Layer 6 of a small transformer language model trained on English Wikipedia (9 layers, counted from 0, width 128).
A neuron's activation on a vector x is SiLU(gate . x) times (in . x), where the dot is the dot product.
The model reads these tokens: "ly " "before " "the " "mission " "time " "exp" "ire" "d" ", " "another " "hun" "ter" ", " "Am" "az" "on" ", " "was " "releas" "ed" ". " "Laur"

The vector x that enters this layer's MLP at each token. A number n stands for (n - 500) times 0.0062.
0 "ly ": 666 618 618 501 651 429 453 486 578 389 453 641 538 484 752 537 290 689 599 547 468 489 474 496 531 459 572 373 665 313 474 503 519 402 535 637 572 344 487 536 567 353 459 410 528 624 417 490 644 723 433 486 432 338 555 479 516 429 568 500 476 259 771 534 701 476 530 497 368 526 495 683 351 458 557 242 443 702 431 499 616 394 450 823 439 745 350 624 535 435 613 319 369 467 559 501 618 458 384 321 551 465 523 619 601 582 606 428 867 448 469 451 468 453 358 533 430 631 323 673 550 420 395 381 496 520 771 615
1 "before ": 566 518 680 523 523 482 533 431 476 360 567 692 425 412 831 389 429 466 455 541 577 601 595 650 271 344 380 492 522 291 524 458 569 328 569 399 515 312 630 569 655 540 480 481 719 567 477 398 671 756 428 351 524 468 511 543 531 401 668 448 420 414 542 537 618 454 522 416 501 505 401 738 476 573 659 325 447 555 428 527 807 433 635 731 348 747 277 523 802 407 779 344 383 597 419 551 389 429 352 587 609 426 504 575 665 520 609 476 684 445 459 389 349 439 496 403 491 398 476 657 543 447 399 461 459 394 630 704
2 "the ": 551 653 514 467 474 545 540 444 487 405 640 464 384 417 596 511 354 629 493 491 503 484 372 629 408 543 465 482 506 328 524 505 488 466 459 407 602 589 708 600 553 440 413 530 601 562 420 429 561 535 534 142 567 454 456 546 466 400 595 403 472 434 512 566 557 653 517 654 446 536 430 666 457 428 522 225 487 692 626 578 606 581 516 560 567 614 373 476 532 374 514 218 489 438 426 601 412 382 330 417 541 387 460 563 485 603 379 354 760 626 379 587 560 479 386 452 508 565 603 440 520 350 571 467 474 513 495 523
3 "mission ": 465 785 608 559 454 431 747 568 546 297 486 611 542 460 697 422 315 564 312 330 459 505 466 595 463 484 522 477 489 482 520 489 592 288 528 475 692 394 766 589 525 528 751 567 486 546 401 315 613 428 468 602 505 254 609 542 387 563 366 511 506 400 392 643 518 419 449 433 499 503 339 546 560 577 467 241 405 701 301 352 679 430 757 487 498 688 477 422 506 362 661 345 307 430 257 464 343 426 527 512 601 452 622 536 596 483 291 524 523 463 661 505 454 393 519 705 657 562 599 411 537 301 594 522 581 220 586 449
4 "time ": 449 640 648 736 354 465 479 423 418 311 473 624 561 598 824 608 384 355 430 657 626 601 334 320 448 299 552 675 526 409 436 420 515 463 559 418 726 219 403 606 454 471 659 439 573 449 440 226 639 402 611 550 617 497 592 430 483 683 313 450 640 548 460 545 661 503 505 415 494 484 436 653 411 530 432 432 245 602 301 617 752 554 739 549 327 607 545 305 426 442 854 351 307 462 355 435 409 542 502 429 594 534 468 492 580 491 415 373 568 440 662 362 396 446 356 756 422 538 458 455 581 441 658 536 616 444 557 364
5 "exp": 425 474 431 492 688 278 712 501 428 571 419 539 534 434 914 365 591 406 545 458 348 608 543 693 379 237 511 387 468 639 559 471 396 281 327 508 631 239 419 388 357 438 609 296 132 628 588 627 417 590 472 588 537 508 517 772 458 430 252 529 788 372 173 298 527 540 542 562 639 352 610 509 584 544 551 609 573 569 175 539 827 483 659 795 320 575 257 516 441 468 676 480 515 602 465 483 335 426 381 384 726 504 429 656 651 578 655 536 348 750 517 412 656 505 769 512 489 524 568 461 475 618 317 638 412 353 516 529
6 "ire": 446 397 525 527 513 187 414 316 419 538 514 412 457 423 815 351 246 634 425 224 524 460 479 541 585 269 781 571 508 447 593 818 457 337 523 377 698 148 731 713 423 503 567 585 491 353 548 485 733 398 592 594 527 431 467 536 364 323 407 597 669 471 387 613 369 520 406 351 568 555 374 501 783 404 348 481 663 401 291 246 295 430 406 353 409 518 565 409 239 516 502 491 435 442 587 638 538 442 457 292 525 357 521 642 667 525 747 616 450 595 695 518 390 564 561 643 463 223 527 489 557 658 412 686 483 246 522 577
7 "d": 520 454 373 739 574 432 555 502 300 578 516 411 728 506 619 561 471 595 465 412 176 541 367 832 469 509 564 579 666 449 608 585 400 518 469 446 467 292 382 615 514 476 527 223 367 315 619 398 571 411 461 625 612 561 499 575 449 442 501 449 596 502 320 451 476 359 320 464 567 606 570 346 454 452 210 591 522 396 496 453 553 499 401 552 562 651 513 356 241 378 654 405 384 410 649 566 620 615 598 407 666 601 422 510 498 283 608 748 521 728 274 495 427 526 552 539 616 539 256 431 686 627 340 573 197 430 567 438
8 ", ": 607 485 708 435 618 571 528 559 575 441 669 710 529 482 649 450 416 604 526 541 598 490 574 571 423 354 537 360 686 521 632 506 532 352 541 417 611 254 307 607 532 550 446 465 539 516 389 410 647 484 513 500 535 481 569 440 515 327 588 390 482 370 545 420 513 476 439 469 394 494 204 591 558 543 582 259 426 697 442 683 818 605 573 805 302 609 569 526 598 385 562 300 335 466 413 517 421 552 492 675 598 509 441 614 580 516 612 538 599 490 461 421 382 322 399 618 541 465 533 467 579 510 447 607 482 456 697 457
9 "another ": 520 503 664 358 268 627 491 403 553 463 612 399 374 475 635 642 402 672 564 610 493 380 542 595 394 672 472 470 230 489 523 541 537 516 499 426 577 393 656 667 438 634 535 562 424 616 581 470 535 435 543 434 511 460 524 615 728 567 353 614 298 619 634 522 512 449 562 512 439 545 478 462 540 465 536 121 383 642 340 442 560 512 620 663 848 583 443 394 464 519 544 344 427 541 474 544 349 452 607 481 573 450 384 638 265 556 254 473 507 738 419 513 434 478 574 415 486 605 646 480 458 427 456 563 436 668 596 464
10 "hun": 525 555 553 842 416 270 471 439 637 390 361 310 702 673 872 509 325 608 412 379 358 581 376 300 576 337 555 439 538 464 567 573 317 286 529 609 510 372 601 380 445 602 278 742 462 481 333 545 616 196 415 587 446 450 761 506 514 678 397 399 589 601 683 529 518 569 669 507 490 564 536 367 611 361 515 503 365 559 424 678 466 454 571 342 647 376 492 332 486 421 581 386 409 662 548 395 787 412 430 216 439 505 507 667 279 482 771 591 664 432 371 772 679 592 431 527 465 444 652 667 405 604 622 529 379 448 527 479
11 "ter": 304 606 364 623 540 321 593 336 531 298 547 484 542 505 692 471 419 755 446 338 422 486 545 547 473 556 450 590 524 456 603 679 351 522 787 386 511 297 387 692 515 626 503 588 421 437 448 531 459 425 318 535 540 322 691 435 201 551 392 346 705 538 562 437 541 329 443 389 521 566 537 337 546 360 520 451 525 548 541 470 315 443 513 554 675 456 327 410 468 578 745 456 489 435 408 637 460 692 516 381 487 494 466 665 396 447 683 809 504 449 481 668 435 648 477 643 261 551 314 473 48 575 523 428 121 594 371 459
12 ", ": 492 421 677 525 586 436 472 648 537 453 592 713 546 461 785 535 353 808 553 619 535 458 532 433 510 437 626 340 556 566 648 505 380 483 626 315 547 197 388 449 526 584 416 459 642 544 475 446 641 490 408 586 415 529 612 389 534 534 340 419 374 407 534 353 472 398 549 385 446 453 342 555 527 596 595 159 422 573 529 707 664 591 645 624 534 537 588 504 640 500 407 353 438 466 437 398 428 500 578 753 515 559 432 566 445 503 647 606 521 440 535 524 460 535 446 522 346 567 435 494 443 371 466 593 399 617 650 521
13 "Am": 600 622 461 290 368 585 533 490 654 480 345 402 445 385 634 369 547 611 382 234 367 712 330 389 368 386 517 378 405 574 576 588 527 531 651 448 692 565 659 421 427 447 338 622 477 527 767 505 504 596 541 599 354 447 338 518 425 538 628 516 705 495 349 571 293 603 697 543 648 475 635 416 480 461 365 359 518 537 467 340 450 446 509 401 517 255 744 449 552 585 668 387 439 602 380 482 579 509 453 399 735 599 391 612 408 411 481 976 333 680 557 488 657 468 490 519 741 473 507 568 534 359 302 561 519 300 698 673
14 "az": 301 563 369 379 597 448 715 471 531 553 239 413 575 547 377 502 632 352 567 579 497 320 587 157 389 525 583 465 415 563 604 548 573 385 333 511 650 549 333 741 441 280 162 583 657 458 343 403 680 529 469 543 491 547 374 462 492 694 396 720 716 333 225 483 252 483 513 492 381 651 498 264 663 526 377 507 382 420 302 429 676 251 228 356 637 404 529 421 449 238 602 402 464 458 498 605 616 555 541 357 709 455 575 350 538 493 581 676 468 420 718 617 649 505 634 408 724 577 555 607 480 474 425 578 230 452 540 595
15 "on": 480 577 386 638 482 696 487 518 174 602 505 545 554 443 551 571 411 777 436 344 619 395 546 341 444 584 570 423 499 464 483 619 438 497 655 321 771 487 286 371 615 645 494 744 307 348 567 428 493 352 518 508 658 451 549 571 330 274 514 370 527 364 543 586 584 401 547 475 488 710 457 449 668 499 392 500 420 360 519 571 244 324 322 386 502 442 457 433 308 410 930 378 450 477 573 559 641 741 558 506 597 478 420 342 639 509 337 894 648 571 630 584 448 687 573 464 466 373 562 480 432 209 416 471 353 563 573 504
16 ", ": 499 443 648 480 635 385 538 585 454 578 529 738 471 417 602 419 428 755 516 632 496 278 509 419 668 509 588 217 491 680 653 554 393 421 559 330 602 366 157 499 582 488 388 515 578 508 567 478 630 608 507 559 393 711 553 443 585 531 475 430 426 437 566 390 398 444 582 405 447 400 438 417 612 608 587 161 394 500 542 630 598 519 479 368 614 501 688 502 598 362 429 380 492 464 407 428 395 400 517 810 605 480 370 447 475 564 569 565 577 477 752 593 547 543 329 503 402 410 588 482 552 344 541 498 523 586 599 540
17 "was ": 489 466 665 346 462 491 788 801 635 366 541 699 452 576 720 913 548 390 498 569 447 352 598 446 641 482 514 429 228 568 458 594 257 440 639 505 497 264 739 649 399 642 436 612 679 439 437 411 531 732 495 449 401 561 419 363 670 381 451 528 500 531 388 483 441 340 522 374 480 515 576 515 339 375 583 358 276 606 454 482 422 534 521 404 487 522 417 421 633 389 495 345 339 603 481 415 451 576 494 470 525 502 497 667 499 408 407 664 862 511 610 440 389 634 537 410 308 382 551 687 579 409 498 425 640 496 583 553
18 "releas": 312 449 468 170 407 505 619 491 196 450 495 395 638 695 786 323 136 514 520 383 665 466 558 609 580 282 438 630 402 619 473 603 481 453 610 361 701 311 575 404 567 326 507 290 378 512 294 367 403 339 503 461 355 484 594 700 467 582 350 333 658 404 524 405 415 514 674 472 284 581 207 526 717 480 330 515 327 478 279 636 485 587 722 583 451 568 751 467 437 671 660 507 534 444 780 483 566 572 426 442 673 193 665 611 649 571 345 517 656 879 680 673 564 618 735 451 412 597 367 550 387 289 403 495 484 482 402 557
19 "ed": 389 553 424 518 684 523 555 469 511 425 526 311 785 541 728 496 314 759 540 556 767 504 470 860 635 284 566 624 591 478 528 589 417 464 382 353 537 242 250 488 366 543 453 306 453 537 472 617 515 612 522 637 684 402 613 481 640 273 495 516 660 500 304 538 312 537 325 330 553 670 485 319 662 374 300 495 520 302 468 544 508 335 474 474 568 608 491 518 419 734 854 434 440 471 641 591 591 637 424 327 440 660 636 417 590 378 493 784 492 662 225 540 415 539 571 515 355 569 605 514 403 515 400 410 341 526 563 737
20 ". ": 602 569 776 405 424 531 570 521 497 387 667 464 522 444 498 397 410 623 516 568 517 517 602 417 468 357 411 478 498 454 552 377 386 427 452 453 478 269 566 528 501 559 488 374 561 471 477 500 528 703 516 376 514 452 509 437 530 377 527 494 504 472 454 522 580 596 466 632 433 450 586 418 564 551 494 543 537 574 520 706 482 475 541 692 396 514 364 570 471 511 554 283 420 688 490 354 612 418 399 531 779 476 573 392 632 572 582 354 418 394 375 360 356 540 533 573 606 621 476 554 503 578 445 585 451 517 739 408
21 "Laur": 337 507 513 243 547 467 446 649 360 504 520 451 578 640 594 375 304 446 331 647 313 639 405 395 583 616 472 562 412 479 662 417 557 711 314 470 490 439 463 646 561 534 407 432 266 369 735 746 653 405 633 450 424 556 498 214 296 356 616 546 835 435 414 390 443 476 682 396 533 634 414 330 595 299 493 610 435 481 488 451 360 396 557 355 549 629 450 349 719 537 500 372 514 310 564 628 708 527 375 556 767 626 399 495 519 471 461 734 724 607 566 548 750 529 513 665 444 391 653 639 344 362 393 381 488 458 683 531

Each question shows the input weights of one neuron of the MLP. A number n stands for (n - 500) times 0.0011.

n216 gate: 486 343 510 641 542 608 495 450 642 636 597 566 425 455 270 615 575 498 448 531 551 442 536 369 348 529 491 549 557 532 534 556 536 410 571 412 472 610 498 454 418 473 615 498 606 477 493 397 507 579 574 576 479 476 442 410 425 512 555 620 414 505 566 581 662 488 432 584 476 458 517 443 542 539 512 587 405 541 483 436 515 474 481 753 434 572 562 507 361 599 387 533 491 517 541 484 600 571 478 509 516 533 336 599 545 360 465 506 451 421 467 603 526 431 454 390 488 495 402 585 548 560 452 318 385 584 552 443
n216 in: 486 512 507 508 441 533 514 514 514 550 412 528 547 567 452 452 430 453 506 486 413 536 623 494 660 457 458 464 514 574 429 426 570 576 463 407 565 439 451 587 449 471 450 475 512 395 580 484 484 486 419 414 469 559 712 579 635 508 361 526 506 455 523 453 546 484 519 419 506 466 634 533 494 517 496 498 465 504 572 453 401 526 564 408 474 543 486 500 549 578 559 462 596 484 492 540 431 421 514 626 504 357 494 508 334 542 468 434 583 494 524 387 355 581 590 496 569 593 607 453 433 535 473 463 545 413 341 565
On which token does it fire most? 13 "Am"

n22 gate: 445 532 481 623 403 506 425 398 604 490 544 386 569 582 485 450 614 496 580 443 534 481 466 432 361 504 572 550 384 553 589 539 450 479 435 656 502 552 511 550 547 513 457 367 441 504 437 447 607 595 543 618 650 521 440 553 573 454 395 449 534 517 491 555 418 496 649 426 447 498 424 480 394 504 543 482 599 421 429 557 709 418 565 493 400 543 481 482 593 429 524 535 521 475 607 432 510 524 451 454 614 584 536 551 520 448 568 425 543 510 477 529 418 559 519 487 603 453 539 580 504 457 519 506 565 686 487 502
n22 in: 525 595 519 559 464 512 465 500 483 480 485 625 592 510 515 432 545 355 512 462 455 424 521 498 443 455 530 549 469 408 518 486 542 545 484 504 481 477 532 519 514 451 634 524 525 449 602 504 416 421 569 469 591 644 518 492 519 444 521 397 458 529 435 668 563 678 480 392 411 611 543 493 523 472 545 518 522 498 355 481 548 406 474 550 437 416 544 438 506 621 502 525 498 529 385 475 492 520 508 575 476 450 633 520 622 378 357 514 575 537 500 519 559 427 374 502 460 537 484 386 517 487 465 508 537 511 460 485
On which token does it fire most? 4 "time "

n251 gate: 491 572 559 413 611 541 423 597 572 484 500 585 634 464 431 310 466 411 583 653 498 588 484 560 433 482 364 491 386 542 502 454 458 541 409 438 594 678 614 457 516 552 447 545 507 613 412 579 484 460 505 532 560 572 384 536 526 386 624 613 410 390 500 547 549 420 336 478 428 487 437 485 359 549 524 473 562 519 500 576 616 473 363 647 531 412 386 453 500 505 541 561 553 491 475 471 476 372 547 394 588 507 541 481 484 520 493 411 518 529 491 524 520 453 466 469 507 523 514 632 457 638 475 363 591 448 456 496
n251 in: 541 449 465 369 415 396 444 451 486 504 478 570 448 506 538 478 545 558 399 587 608 396 443 471 646 516 460 498 549 483 521 479 494 572 496 472 452 504 464 559 529 488 417 546 488 514 572 527 385 419 341 372 465 531 481 514 472 462 545 488 427 629 535 535 524 494 496 513 590 492 494 482 484 424 621 496 425 367 488 472 547 543 384 542 601 438 476 492 669 368 410 475 564 548 490 494 572 523 506 492 463 516 446 508 397 437 518 599 373 428 540 500 601 472 588 304 453 556 404 510 473 559 523 457 502 556 300 528
On which token does it fire most, and how strongly? 4 "time ", at about 0.52

n74 gate: 480 355 411 418 507 498 537 520 517 664 404 545 416 517 430 502 520 426 485 592 448 447 284 475 607 517 455 452 602 568 514 525 490 384 428 476 538 514 515 534 510 483 498 597 486 474 520 363 448 439 395 463 598 630 540 565 512 576 475 646 505 596 530 637 595 502 440 551 360 491 534 509 512 544 599 405 505 324 527 612 437 587 488 462 490 660 544 495 427 352 427 540 531 575 384 495 605 396 321 500 362 510 414 371 439 411 459 601 465 367 716 495 512 400 618 520 558 384 432 470 566 530 603 490 592 455 377 456
n74 in: 618 595 541 517 487 537 498 414 433 490 500 554 443 500 447 489 622 509 583 464 581 519 478 518 489 589 546 473 536 520 555 550 445 583 474 455 560 506 667 445 424 628 452 463 519 571 502 500 413 468 471 615 440 587 446 647 531 308 509 404 449 646 544 431 498 581 520 438 440 504 448 477 392 621 623 677 599 562 460 530 542 451 465 456 409 532 594 474 489 426 446 526 576 598 624 377 508 550 491 490 467 489 550 550 480 504 483 473 482 426 528 414 517 455 612 416 579 478 590 548 512 446 355 521 579 304 555 455
On which token does it fire most? 11 "ter"

n15 gate: 484 354 578 570 459 482 516 565 528 419 488 530 471 518 474 494 535 619 680 504 443 537 411 537 448 461 577 547 524 546 592 365 374 398 344 560 504 517 402 576 488 488 631 519 584 504 479 375 565 578 562 394 548 498 567 392 512 559 585 582 470 512 484 496 506 384 647 549 413 561 446 481 387 527 443 484 465 568 502 400 479 490 426 399 478 484 496 492 560 524 475 518 484 552 496 438 484 498 496 568 556 394 378 492 446 526 620 536 638 438 512 561 508 508 498 452 460 404 403 625 543 471 538 450 500 524 572 514
n15 in: 570 610 545 482 460 439 601 573 359 518 571 556 522 473 494 460 538 498 549 457 445 542 520 536 536 490 565 530 451 498 574 524 494 496 518 496 489 414 463 603 465 571 611 595 475 479 456 611 565 512 506 533 382 555 526 568 483 530 618 462 599 469 486 389 492 446 581 542 431 549 443 422 529 526 348 407 554 487 485 370 368 585 566 464 614 573 638 502 506 488 538 452 447 512 370 518 479 536 569 610 562 500 498 500 444 533 393 546 438 402 547 614 583 525 625 522 514 581 498 474 555 607 553 459 481 551 544 519
On which token does it fire most? 16 ", "

n73 gate: 527 477 409 465 469 364 632 420 590 511 498 496 516 411 402 444 463 454 436 439 454 520 452 458 521 599 538 611 439 476 376 465 611 421 582 530 450 539 519 468 484 528 591 513 661 473 413 544 586 475 371 571 662 606 516 552 500 462 516 626 450 376 618 493 468 539 523 531 475 504 532 620 583 371 518 448 551 331 584 514 552 466 498 434 342 438 379 617 594 488 518 599 509 489 486 481 562 663 539 550 485 473 606 463 453 577 422 461 528 402 593 516 577 621 392 383 611 544 514 326 562 520 413 452 409 502 396 498
n73 in: 532 508 561 588 484 542 515 547 449 434 527 438 455 311 527 558 359 590 433 527 455 463 568 513 442 481 490 490 513 612 548 687 496 432 487 515 387 478 447 570 432 429 537 562 542 568 448 460 474 420 450 318 536 372 485 469 572 636 462 527 521 504 586 426 471 621 521 528 432 418 437 575 558 498 486 559 534 514 389 584 592 485 436 591 515 419 458 462 572 545 451 364 444 571 562 502 383 489 439 486 510 423 600 628 570 456 477 470 481 487 527 325 477 485 496 540 500 485 548 421 502 457 352 574 506 654 527 452
On which token does it fire most? 21 "Laur"

n9 gate: 437 628 413 463 552 511 386 390 478 393 415 516 463 526 449 532 517 458 496 515 498 557 365 467 412 598 508 523 558 437 441 471 558 633 480 588 500 567 650 546 609 579 467 551 555 483 411 392 544 435 449 545 678 528 611 509 462 392 487 435 517 669 428 465 526 466 404 552 509 534 614 558 472 496 552 478 573 618 417 532 605 521 597 411 430 596 547 504 481 533 515 516 544 515 465 476 452 309 496 610 467 553 637 587 487 412 471 512 555 469 498 504 536 376 416 461 395 408 516 356 533 525 357 459 510 561 579 470
n9 in: 517 476 547 639 345 395 468 436 355 514 334 474 370 619 517 466 513 424 358 551 576 492 577 377 480 603 533 461 553 493 534 546 578 515 621 585 531 540 584 486 562 545 422 462 460 533 531 555 560 489 496 510 429 537 519 532 475 518 549 415 562 489 455 496 538 367 515 460 534 560 466 610 416 622 543 535 678 475 420 337 613 564 452 373 454 573 559 444 481 541 529 558 529 540 483 502 569 357 470 558 455 445 453 514 489 481 535 575 561 461 468 544 483 443 526 568 365 494 599 565 609 437 466 613 527 421 616 521
On which token does it fire most, and how strongly? 4 "time ", at about 0.45

n278 gate: 558 566 536 531 572 608 527 386 645 525 671 483 569 549 502 466 592 556 475 484 540 500 463 385 534 506 530 484 619 440 414 506 531 590 513 582 513 519 461 602 504 559 525 520 612 502 532 564 431 502 481 574 608 720 475 531 375 464 519 546 510 452 498 430 508 437 362 545 471 496 593 470 528 604 554 482 439 522 490 371 504 385 542 627 506 475 611 490 506 485 462 471 389 478 369 407 526 427 504 488 518 533 535 341 555 551 510 429 580 536 608 560 651 516 529 514 414 435 403 423 565 530 471 519 548 474 498 420
n278 in: 528 594 546 488 366 494 561 476 488 601 478 421 520 448 401 461 522 437 456 551 512 531 604 617 459 372 482 535 514 479 483 461 553 448 520 536 552 541 641 491 464 512 447 566 490 486 490 414 506 576 561 612 550 576 530 573 576 521 482 409 546 436 553 584 498 512 638 450 614 539 536 532 524 325 552 524 449 477 419 474 554 415 508 390 529 482 577 500 608 580 615 516 594 567 536 455 587 494 526 472 531 522 480 511 551 602 430 455 467 533 528 508 595 449 484 592 478 425 449 555 529 584 348 508 475 686 376 434
On which token does it fire most? 11 "ter"

n295 gate: 565 456 502 536 498 470 445 437 576 542 566 453 496 529 473 512 421 483 431 529 534 541 403 524 511 559 482 473 573 413 554 592 488 423 451 446 448 459 485 672 521 349 652 446 481 541 580 502 687 540 485 443 532 441 577 435 597 498 470 565 393 586 696 572 406 471 607 578 399 347 422 536 552 532 370 495 489 591 542 519 443 598 513 494 616 375 598 488 489 506 544 493 498 338 528 528 510 611 521 553 546 452 445 480 517 550 434 500 543 469 377 555 544 402 336 437 389 472 578 468 441 534 483 502 532 506 571 504
n295 in: 378 450 512 624 467 572 557 538 432 601 508 592 407 494 462 526 559 486 458 500 476 465 633 519 529 500 401 572 565 564 485 474 508 443 488 490 567 386 351 431 745 372 516 513 435 405 574 544 484 486 455 421 519 490 474 544 469 579 436 496 564 534 482 540 528 502 555 608 468 362 522 433 602 513 395 439 559 508 387 496 533 494 439 471 433 484 520 526 406 456 498 461 604 443 520 496 623 445 448 601 613 482 544 452 481 464 510 496 441 458 540 519 615 532 614 496 581 486 445 540 504 452 444 562 510 616 551 422
On which token does it fire most? 16 ", "

n283 gate: 312 617 466 481 498 392 533 484 484 418 606 561 572 402 450 527 484 507 443 566 472 498 532 545 484 701 498 484 482 650 461 530 502 479 400 505 394 613 612 500 544 507 393 461 441 674 384 534 539 658 495 534 485 528 519 466 466 529 567 405 342 555 444 477 609 541 491 465 399 411 539 594 453 517 567 595 437 463 656 502 472 439 621 479 322 502 363 610 557 431 399 595 370 498 523 577 607 493 564 578 502 434 428 482 443 511 607 479 500 504 439 420 657 552 500 525 527 417 476 635 535 480 507 505 533 464 382 548
n283 in: 472 537 447 488 560 343 430 445 417 437 360 659 435 415 502 595 393 479 466 498 458 435 481 495 695 537 570 484 525 488 478 540 468 486 406 482 533 580 538 569 539 528 477 511 605 529 564 587 433 583 505 472 460 519 509 335 491 608 500 429 360 567 404 426 411 511 544 490 535 610 725 384 652 485 580 460 462 476 557 516 579 624 676 561 514 470 434 550 470 442 493 545 532 439 405 522 545 451 491 459 593 466 544 323 469 423 484 539 389 498 507 417 589 543 516 622 413 337 332 437 398 491 424 459 491 428 507 408
On which token does it fire most, and how strongly? 18 "releas", at about 0.22

n88 gate: 576 604 464 465 612 465 584 433 514 591 620 558 392 518 534 627 572 388 445 486 376 570 507 536 465 461 534 383 454 388 607 577 575 449 441 461 471 511 466 455 591 456 326 469 514 478 536 537 512 558 389 621 474 474 621 685 543 378 423 607 512 574 533 445 420 532 516 488 456 596 498 597 548 544 527 602 545 498 505 557 481 601 542 554 409 388 645 474 426 616 513 460 486 482 778 593 500 554 532 422 584 491 630 400 402 491 428 496 545 408 534 444 392 514 387 683 457 500 491 430 536 496 472 539 498 516 411 511
n88 in: 519 535 518 463 452 441 575 598 500 522 526 454 428 494 506 553 408 496 554 568 472 494 454 467 438 457 622 426 277 493 637 480 517 579 562 590 414 498 545 416 572 476 493 539 494 426 504 565 587 545 518 638 409 511 450 461 483 531 476 473 502 509 504 604 554 434 511 442 474 359 422 488 549 436 485 429 341 346 575 438 489 373 649 635 628 450 506 339 541 517 436 537 506 464 478 573 557 601 474 474 525 355 406 542 525 421 430 607 460 506 536 475 474 541 576 563 380 474 496 504 558 492 541 563 460 626 639 616
On which token does it fire most, and how strongly? 18 "releas", at about 0.21

n176 gate: 533 415 401 562 404 521 288 493 578 407 519 446 584 491 561 528 441 500 488 479 479 560 519 556 406 431 364 546 664 590 482 589 526 481 483 584 427 553 642 447 526 450 558 451 526 571 468 427 493 556 495 540 601 410 448 474 459 476 536 391 460 476 519 611 638 472 443 530 460 411 366 686 410 408 539 557 526 471 393 378 671 547 416 645 389 590 390 491 610 436 349 496 562 458 540 632 418 507 457 460 484 458 445 629 612 472 571 464 582 446 397 424 488 418 436 448 421 619 461 619 554 509 538 404 482 463 612 411
n176 in: 555 574 544 568 502 525 488 486 525 417 382 491 533 521 614 482 542 491 514 425 533 635 521 607 557 491 505 365 624 438 509 596 580 430 387 640 506 560 498 617 653 491 589 320 432 491 469 565 579 449 507 595 579 458 477 381 536 445 505 578 553 333 568 530 690 511 545 446 435 502 495 535 432 487 422 416 516 493 372 491 519 493 563 420 475 675 466 576 399 460 440 400 385 534 430 506 478 437 481 304 507 370 502 509 493 448 473 585 632 500 413 464 447 452 461 440 392 575 351 575 529 524 551 415 516 352 596 511
On which two tokens does it fire most, strongest first? 0 "ly ", 1 "before "

n49 gate: 625 565 466 539 517 515 465 401 643 551 402 500 437 491 434 477 404 511 504 502 345 309 394 418 575 472 485 297 451 540 402 415 572 526 588 427 518 476 440 498 533 502 482 422 570 494 480 528 478 543 480 619 451 457 452 472 454 451 437 490 393 567 585 485 530 451 515 430 517 584 489 494 635 613 571 494 480 415 528 598 487 453 401 617 498 476 491 437 560 415 471 454 492 332 437 532 536 660 446 506 562 566 530 419 442 487 471 576 511 525 524 460 502 432 642 416 598 493 604 598 628 541 617 549 492 427 596 547
n49 in: 443 524 582 595 502 435 488 364 608 444 404 461 500 425 484 414 397 564 468 498 490 413 443 588 479 512 555 389 369 471 442 529 357 666 529 528 513 447 361 415 582 477 452 454 398 522 615 459 406 506 473 550 428 453 479 542 498 574 518 429 496 518 506 372 401 575 529 515 547 480 510 498 504 510 510 431 473 545 528 605 496 569 475 438 588 514 500 446 620 545 512 485 500 540 459 485 470 583 292 594 523 564 547 502 555 482 490 445 531 491 464 447 522 619 447 547 599 482 429 591 631 574 433 344 453 453 542 536
On which two tokens does it fire most, strongest first? 16 ", ", 13 "Am"

n58 gate: 480 569 460 544 687 520 402 556 566 567 420 435 454 611 465 530 523 616 591 515 538 458 449 633 521 533 418 608 616 463 565 464 515 480 322 452 443 618 521 443 469 403 508 550 535 517 508 457 620 712 575 360 541 584 349 472 436 421 531 544 442 579 562 439 533 450 454 532 497 475 576 500 333 510 669 592 611 568 693 540 455 497 544 544 537 526 538 474 634 472 549 606 426 535 490 519 601 379 467 533 437 397 566 420 537 440 680 509 528 385 648 554 538 613 632 355 550 290 474 523 495 352 678 611 468 451 460 442
n58 in: 458 447 495 493 540 428 542 625 504 634 448 526 527 489 513 528 615 558 535 574 686 451 687 588 574 524 506 557 663 575 512 529 571 580 587 611 363 488 643 547 405 485 476 444 465 494 545 522 595 576 531 549 389 513 480 537 549 470 504 418 546 520 445 507 539 513 382 506 559 394 565 427 470 621 502 445 587 483 617 498 409 526 433 513 580 401 683 527 544 610 521 505 509 584 544 559 543 442 634 545 513 519 533 456 502 526 553 539 364 528 500 517 600 444 456 454 597 522 347 628 452 362 456 483 498 477 476 365
On which token does it fire most? 4 "time "

n122 gate: 502 324 482 603 479 512 459 640 659 504 500 529 405 514 545 486 444 483 500 562 522 493 493 423 480 606 495 528 354 522 377 639 422 517 566 459 367 507 655 523 439 493 596 502 507 612 341 500 442 471 525 412 472 328 575 493 516 357 544 572 495 567 653 498 457 507 576 494 517 437 490 548 472 669 512 550 642 491 569 493 585 529 473 732 303 524 445 491 558 549 239 537 493 457 395 631 559 490 481 489 419 609 512 562 560 602 493 515 500 421 364 449 462 490 404 541 533 553 456 563 445 558 486 507 393 404 617 493
n122 in: 543 413 456 464 502 405 471 434 607 479 587 417 552 533 659 655 512 496 467 474 525 470 587 411 582 500 450 558 592 530 529 517 451 567 542 502 442 437 541 502 401 440 590 531 534 504 470 535 608 533 418 429 506 479 458 604 502 483 587 468 426 352 548 463 337 490 592 537 393 420 492 412 520 506 584 454 423 490 504 529 526 551 581 567 304 401 559 506 488 544 413 463 412 494 627 515 556 483 486 405 589 474 450 447 460 543 442 500 454 464 463 470 543 408 430 521 596 604 395 396 555 504 547 443 355 456 569 424
On which token does it fire most? 0 "ly "

n199 gate: 374 331 546 538 570 446 511 516 527 571 468 465 486 492 556 571 351 695 465 389 484 565 567 324 566 344 416 625 545 508 371 505 489 470 489 527 417 502 481 678 651 389 527 416 664 609 478 406 581 607 437 563 416 433 465 362 594 539 554 420 455 473 476 532 487 545 378 452 342 378 540 556 513 699 601 602 557 449 696 468 514 676 467 503 318 468 492 384 511 427 518 583 359 505 465 548 453 538 438 455 549 444 422 428 486 558 672 423 426 327 497 474 601 495 613 369 598 516 530 364 467 459 591 644 345 549 500 481
n199 in: 453 355 521 403 491 638 578 486 470 543 509 446 621 458 569 553 481 450 465 611 483 475 413 502 436 380 468 323 539 406 389 517 542 406 604 556 477 439 597 467 331 609 464 544 491 511 389 659 408 435 519 377 504 331 580 579 625 551 556 536 560 402 559 495 493 491 453 563 521 631 535 533 587 513 351 484 338 549 518 528 505 312 514 495 514 488 583 645 479 578 489 466 498 431 469 552 582 581 486 434 493 509 561 590 649 470 395 426 517 589 394 505 421 495 360 523 482 559 445 491 558 578 430 542 437 545 673 509
On which token does it fire most, and how strongly? 20 ". ", at about 0.75